Layer 5 of a small transformer language model trained on English Wikipedia (9 layers, counted from 0, width 96). Numbers have three digits each and are written without spaces.
Take only the direct path to the model's output, skipping the later layers: a vector added to the residual stream pushes a token's score in proportion to its dot product with that token's output vector.

Output vectors of the tokens that the questions are about. A number n stands for (n - 500) times 0.0056.
"ry": 547459426569450567464485493548437475545391497475570365499579508369513419612435658608428544460509434482546377442482498508475360527441469596568497461394474458619342502538508502477504571492559504627532516516649573520497622498645502518395520466494526499452430656391591401537534537417543477406
"et": 475493531502386448476460596520451588472427530455442509584443542565572572568437558545550502484467532533498518370536476546478428525475474616499617481472510458463591452525570519572550604450520530414610471466446458437403510421514482451588521506348564415449546531500427481349511463535689454499
"o": 478515510518539511451455436518407552419468530484618504387381620577587597512501551505484478465517562521493521503379504533514497541531547475574530485484501513400533498450538507456443487534536524491618439489424434567605518411482445472486551416553508584519534437428460556468475542401512501485
"an": 508500455533493547515491464539539538470424516366562482565504639614464567444499507402411478521517514404475452487412449518554397534485497492463483455638542598491489469566595519430484550547490536417555495486537438542534471497429561464552519475391567481468524606467487593383424490570444551499
"ish": 483494414492490475508456531461504585542532485510426385452614508510407464524412503421435382381498436516502415446487496514382426558530370666496608513676500422528424368585587468606516489395485557480610580440403612500458506427467577557615608487534454577672466513459517533587464537535572518484
"ub": 514506412547539528524461403525468476520491513525528409618565431495484398488549533559500421519448456573523513483373453561461472535422558476590518495469481442369405525603576565553500431512521510457484533380561494504557505510533557527537665560489432519471511561465566528528491335533568510304
" Al": 507468486440514539512481486580456526518495484490462472476488429413474501478508465448459470504488513556513456480497524525479543561471491512529538467448475566503513485465518502495560542482521525569433486529464433541468526467516552572532451502562484526515544460529546438481509498518473572532
"===": 574508470339422509448433553567536513449443460483440416438469534436480529586479496553556575457475568437531551523494516452530503503437515503514628453628446454506459452533506648591430366522573476406340576515566611520489463493515528474385510613572501403504470419645486552532569501504505472486
"ip": 530508562578462476492477418463450527468478496476448591465622559452495496562476395624449472632514411474502563469378443514533544581451543483591535493544467473653463462530495461487381398506431590473486569433578477485538574419616523510577569369445399494462494550525424602581553352487492511474
"ts": 487623266481541468582334563470443430507514486509441438554537578480478443489395477532558589618487411507583531345385468538413549479564531477490499449561414529552638563526461470564492586463466418621520633441568476519493499488597554686476468454357543535543507438541499581505537443514459342444
"ap": 493489363514342480509502392546462509442500509506557547554497457488494472408457486485534430599480487430502577474415516570582472535390487448595569502537541540599523514571516647531486520554516513527531519450516484412428610459512421470521596461383456463535485533511409611555465455555562491451
"c": 480435459541506533568462437403384534543422515551589508487485531570522535521544506432532510450464480622523582544421394485530542419485479533539391524562511518454571581550527470523548515413574453497499485599608506467396521525458640602373511449458483416457480462468493491566453405450540502517
";": 445496545487554471527461496574503476479513491580488531457519541429510491473564584520552483548547505527466541449520590500446523470525529483460422568652512482540485524509479470496505533527488479526385461432429494464478553517471459495481490495466483584439498532533490471490443517491473466454
"→": 469493694363509642520456520604456518538639424480441545489657539442429351538468451588559580679412477409536437482452607564464520535470517516488535384596534586489458438475601542479509443426493411337361597462583440436541503430471504503429582593486371497510509507556480500475511485458579518417
" c": 499493538526509523528569479544506481494477475459483492465512395490529537431529479499498486522450481518478494443523475473485566445454523482516467476477508516474531516518500534561508575504489506448563492537520521553507501526527491529471452487545460503525474481485488531535467492449498482546
"a": 470553423216356759618363230817319531676462304779161373615971512335382373610372446793272857664579496186733485236373622685272373638272492748651633156631352302557579234419458565755689274239424270456359648339370663320435621583644609892275649802415496390624672538584662413682749458369492507292

Output weights of attention head 2. The head adds the sum of these rows, row i times number i of z. A number n stands for (n - 500) times 0.0007.
o0: 594534377458588592520556468437540502451190579382330463505384571549359367362532694492587510515565505479714546464839624510465496478640454634556607679660390508275417258274380336395589542431641327747664583576545378540559378634458500622428712559559429497546463494293427458375321609730615242565
o1: 437445392659606395535532541336563399552667390449505621688663600477510520543548498688451415436762474599552450551269428436415478568546473531304342129427416366377548818472544363599725465384281688425490591452415581246727500589710597682563588416720507468334426453476484517563347559427631313437
o2: 492486536622428582488511318342431413431954649579453478580327607620612675532539359512495721636631325560448487511355526499437268542520420549417490332804439608763490194519531334422568444718578301509669835523500395752390571659459560656283462288262331613389462589461611412425370579559430474479
o3: 588399494356629710387542633463514390403479886472633361499195393574670517298664625361673570582412670289365444600582414514375577590804593507542362614586445429451548344375245406392552843456511366599379518410428500666279757602473561337478406578652355518405458527342550377488498593531438398523
o4: 586453484473486578430798521499421367498624371482491676385454463545193489638436438490517604259513481484748384376605686529483625456618554467575550300302465550508594572515315720482583385568486826365441297059326524544507410349392605465507623323620596823521614526351660575389434606483521452491
o5: 361552434463483372487720825503573446302493624363407618564474320683684489442554511417616669595829549657240598414390505503505388478585371589589470498451517343483443465368564560390578475519656403505620495397512609242533370602518543513700606477547349487606576516412658511258326358313726451648
o6: 623448493530599460402519596401617486324482561470641317636494465443674435490671507597578374413434531471451554651608268502559375442317396380625519678549299579569527381397607455320492567605760349499338524485761614494643680644638701429496457440463379395555558591499473374503515380483703243481
o7: 582334390692533267383549273641554396376546251403301440635447531456329704522488284444504598473586567376648470729512687317502576680546416548382818189501488551437619399453694524428432363701398650638319569583761416587509386501346395512444435408474466355550464264679712526653374611468569640647
o8: 476597491404305554340690495313577452467505419387283655263520284671238605337516391498353573526474732446458612665407370514522331736804533754526556453544420609686313426676952394364266619523596643351599367567582550492376318555317601596505552321334610628490314516630548527391428620796716503330
o9: 363557501638494370311601465391454493737645426462535401611389674621481464436431486352517524245681561433532597692413259573510610717582618620405574314520484369504539547258714560334457504493604657297537414598462325448429459678525451510520587486471516492448396482485619627418442564366632534597
o10: 400439396354408459473441448477395528476276307427515451470514460613518638492419347593479490692483440502538500565408490539642489564453606422675374481435443800441537463366594737648485501487520636572661398457472281549353672289368559461335673679490568541310500546657542585355569368476460601530
o11: 442720469660462491461520604485613375702583276645472607538632555513502444619453415539201469183676699462573645526303404566403280422527614477317363396342454505559377632568638459178503436448690339364492471568538531401584313632618563756569580474388725576372314380645509533528447669528592606341
o12: 300368563588462462479362260342487600579573708619633408449322520390393515477513318433567452560313580442551588531435369455372726571545658606520524378450478629570620380684379576497535326651255745596539499567573474676441575394343637519334605454531487601656379588363425589368337452450467526480
o13: 422479495718461468572555453450536683676456463601491480642557521409525453444515508364434430466487469637610549351656527485589672350366225381392586342379566357375640583418443440711649504549518600314662507529625397607522447369536485530369550459377516409302567411642577560639684410414570482626
o14: 392652497662378471431680546447484506514675559676698571606455579566667442564381444514404447397668629457564369568233209424369427577620572748301417242347439461739474603547705415386433327506590453458571350471374388381549460484582515404388520489499323546424482529558640623386588767281656610368
o15: 327503610481395506539456616666208536649580386398400514649656535435628652551366404573607588398643553387628466348698516323567367408263378541499518436515524422345511534532577459582561614434345500540647448688384423543393416609576480468572582568405578554640387210527464446503612508383528208489
o16: 422351471612319363450457602570588595660497452463542613488623520362443544561450581672361455493299580244611604431563536523576556534480416555469422311459582554494438690599773568523546366338561511474466493380312510249467420510530537429420528557518524529389277444615543690457568538505698786410
o17: 650448635433627596452472380643470632101492507444470541368373414564409450604428457657514602504494243737844396578373525487581537430496511463629541581449525431447552806434384452774600416455236411657366534622367473740472505510374691431427426609388532412529595458412563328597351468460461519508
o18: 444849611509527450373641650439666516841547086615455566558569748401536582623367339474147475392570674427700567589576393494539359557675448404431510413455493713508341580512562373360503397346614300368348461397426430269550498659617419638610594791179548612450391336770535570436551631585757665204
o19: 465642597287543492250483688431403411498628624591574424468515518568626386390617473429630402811398394593188667457397284588593584393616613536505335594632454532592294432576346502426368338693674436571645474242332680461453584659553557563427558526380255668507545548489610495499623443446634445364
o20: 359338341382583412563381446621581380592474362455493654457458379437488580536682572549382396520777635448399447499326691408712678570502601380547474266391458607461495791437515543463517730431804623373376501501542393477435331710403451566504619387601505327366519313491522674486524366407366664448
o21: 520209460385656649533473422499510500433601598529562482596491511404561545580499459457457545425428380579323538583294574714607461516590448341374552607594434260752548603377295624452576682346753541601616522535293585557466398595630604603603553599487585588480249422442559446536314545410454426333
o22: 429583475571436499398702536548539374800838300381492698454735583441536474704344419542634435511697376614524753502275335486386423426508423271503545272596571415443552618470571576394380499417548598479511551304584425359447301492551416447481743511490582607611554495486623575686317537232458579434
o23: 554600652407604418391671588608427370429494197418542502749301574417486375694578582252473413312467465467541531520514595594604265566654404593360615618453591449534477603660425457507617257576480545606513498610429359328502570454547454443503691439497598570380497332608592471548524462346556469582
o24: 598615622488354467550421563284496520498431365568427511303529550530567479464453406543110476357436531481591519727347415401610597644632656557549446478428261675409466531551383498529493504392620526425430383452552436704449539159563530741500582534462606652638425291684558542499515404605584736274
o25: 526534261639472398405583674409468521486558132593504519723635473412441580691390382709342495452553488768420590713538512436553427489388311353396504411392433496711444452705477287462609400436683537586489512274637425394582444552558629564575575633283542524558375403680530523558569372496682473325
o26: 542474399626683631589519577216576512479513144378437568561568348379601403683529585429471530622267282662521558426664503280517214548458474380325673496608699255502592481549552353745646727571431523484491443573633620398520565605390328373533388478516566439443756726339470423643428578420463374651
o27: 707468402373482348454307485504744555492227656585366361569306341725586489675686383588610460602564472565449566741546223633506485626436349292488380588307337562423694446502265376776604310506694526630359578469408747440547698501631501556456253517133254562661573284555532335479493401617647326638
o28: 531249499462548671590244499598466457167394855383404462423496285559391501369655804507613555506367410414567508316640767431491562522367606587611469660647598436423487466375451515612614610631310508533416555697572565677541580493323531405418502457763552423409600679225404352621456499581264421586
o29: 448637412610398661450564437456523517709525395558598587612655356390504458717365355460405367247635586529472611570025486405586456329548590567359403410502479507447447784681505406474593488516579390396549428549480492447441505561603411616498598575589539542521253464661553640449727519417475546334
o30: 253499448505567561245190699366713413233617312379513489368458621539388608545554599414513304528501496593561550494340417455443635731564538548471625649544460522525548483474802444458455438507742664321336435420429602187526520768556443537675559595267388578707409536563493648418468382552603554407
o31: 485693544568533408475560626492567515760558193472595677456466465509539446555270473535183463399546575335579601653397315356627395459558404458393578381361448651490459648585578478498488394420623335415413410558459335484494374503704438620488620666463617662603377280748485662451523701460647639434

Each question shows a token from some text and the vector z that the head gathered there. A number n stands for (n - 500) times 0.0068.

"t": 530488494478522443396489457442585372498484496449445521529584485498392545570453539541514483534462
Which three tokens does it push up most, strongest first? " Al", ";", "o"

" com": 470453407465420426546565421491517475527535471515539472524453573420540453485456530559534417509526
Which of these tokens does it push up most? "==="

"re": 514422545545359562479482356443351538584496515661356503397577466451579386549426568502476535474509
Which of these tokens does it push up most? "ts"

"ed": 446458380601420500487593555408495450482412561442536526572482510394314527483501425656518717611460
Which of these tokens does it push up most? "==="

"ad": 510374595501531595455521657529500521570493524399452587521528468490432436571538451598409399461507
Which of these tokens does it push up most? "an"

"nd": 426453356489439417558664571540557399513600528497506277493363589572349377513537512340558536437266
Which of these tokens does it push up most? "an"

"r": 540536528498443507441506489446396463567477518474527512516551404474463519468516501496507507569423
Which three tokens does it push up most, strongest first? "ish", ";", "ts"

" L": 514506498476525399361486448410564384501489500444448519531594507466381498600459558520521532518453
Which of these tokens does it push up most? "a"

" of": 533431203526549400529729442709706507381564390430357583863370540403573681672453818536307586769623
Which of these tokens does it push up most? "==="

"ac": 467379475288479497505550407434499509493529363492574544636537428579469524525509507465481437514470
Which of these tokens does it push down most? "o"

"ce": 429491452508484444486475376450541438491466447510569458406480468423492482548445470482610541474483
Which two tokens does it push up most, strongest first? " c", "a"

"ers": 525499553548350389557492360312592475662455399539432473476463523487576457503528559703552537556578
Which of these tokens does it push up most? "ts"

" ": 625653499474629662591648804758497651310576608462681604639408575573544541459675479565355536569697
Which of these tokens does it push down most? ";"

" an": 541453484419477480431521428412518451502455483488465561502514533486438464549460484564500471529567
Which of these tokens does it push up most? "a"

"C": 460434400501395452548470438472526507601565472455530585517467432518449445528471498544462536523445
Which of these tokens does it push up most? "c"

"up": 493467437527539427442572544475558397511428437472519492512472502477446484528536547576522470576509
Which of these tokens does it push up most? "==="

"ch": 439443383507462445531637564541539403524579516489517296459398571561402383513511482345561512440300
Which of these tokens does it push up most? "an"

"um": 467457487489429516516460425450424485529508523501515486451493472467461421538411461517564478485476
Which two tokens does it push up most, strongest first? " c", ";"

" re": 441395466320462495514561441399523534513514392481604558657528432540489511497511501477490496540489
Which of these tokens does it push up most? "a"

"en": 541512525442545619506423513539433495418459561572400573433477449614552528527519569482504446525455
Which three tokens does it push up most, strongest first? "ish", "et", "ry"

" Un": 443398579434514472431401499313557437532404482478573538424565563474459498437529500273585435485458
Which of these tokens does it push up most? "→"

"qu": 581462517536411520523496371478434518488539493588403536413537508501545383517460538551511539463555
Which of these tokens does it push up most? "ts"

" the": 678447383354580638461511546515537409541522497493563502503499454431421492551551505486514396660523
Which two tokens does it push up most, strongest first? "et", "ish"

"3": 543476528480560528413515568522549447540516506529594420521460535515459555457523551452506438488510
Which two tokens does it push up most, strongest first? "et", "an"

"d": 452442512445543582469419411429379501558510484478475517473555435488586508474413459514490472429414
Which two tokens does it push up most, strongest first? ";", " c"

"p": 573383332534573417513532389395585430422446421466564425674520606533434679584437561658591427658530
Which three tokens does it push up most, strongest first? "===", " Al", ";"

"\"": 314463584326683485475537639583528628517458741427493716399467550527584688511481596479434566522417
Which three tokens does it push up most, strongest first? "ip", "o", "an"

"e": 493526570460527564445502702557477554403511552545443575506490523545495631476547641540411536490560
Which of these tokens does it push up most? "ish"

"c": 546438526503554519397610453449442420467568508446509590497490501511496502524465461497457459496473
Which two tokens does it push up most, strongest first? " Al", "a"

"\n": 633334674356713506334368876632521544698428498597593497424436279603473654497470583446540391363567
Which three tokens does it push up most, strongest first? "ish", "an", "et"

"ov": 497481543544524525451496357593525395506463518580461456364480517478466487515343412523546425439441
Which two tokens does it push up most, strongest first? "o", " c"

"ation": 384359338350445307494558385446673466587639275476491544588407596434321472657534518464497611597529
Which three tokens does it push up most, strongest first? "a", "===", " Al"

"em": 432447506450522517511546513388555501518510437517540462424537534490468462449590397460522557570357
Which two tokens does it push up most, strongest first? "ap", "ip"

"v": 468422551482469544398478468440414469498497518519515539472513497453525415466448456393468451499490
Which two tokens does it push up most, strongest first? "→", "a"

" U": 498387371530556498337650472528599388472453454432593642540456491461442630560487472633421486572536
Which of these tokens does it push up most? "==="

"ot": 469463520503474482482502464470475468550565528520581519447545474499495466449512489452519526506436
Which of these tokens does it push up most? "ap"

"ri": 475518486473543447392497515413529401517453494442453526492566496536456520560479560549482539565438
Which of these tokens does it push up most? "ip"

" The": 611470552537535500477591460494522487513486566413445634500490526551518623567466448613442542501498
Which two tokens does it push up most, strongest first? "o", " Al"

".": 417455573552602396447461465567374574462447706319568530355416451636304631445379629309685555317396
Which of these tokens does it push up most? "ry"

" l": 419484415423597432471558577487604384547561487545600486518465549426505432531665597540454501523541
Which of these tokens does it push down most? ";"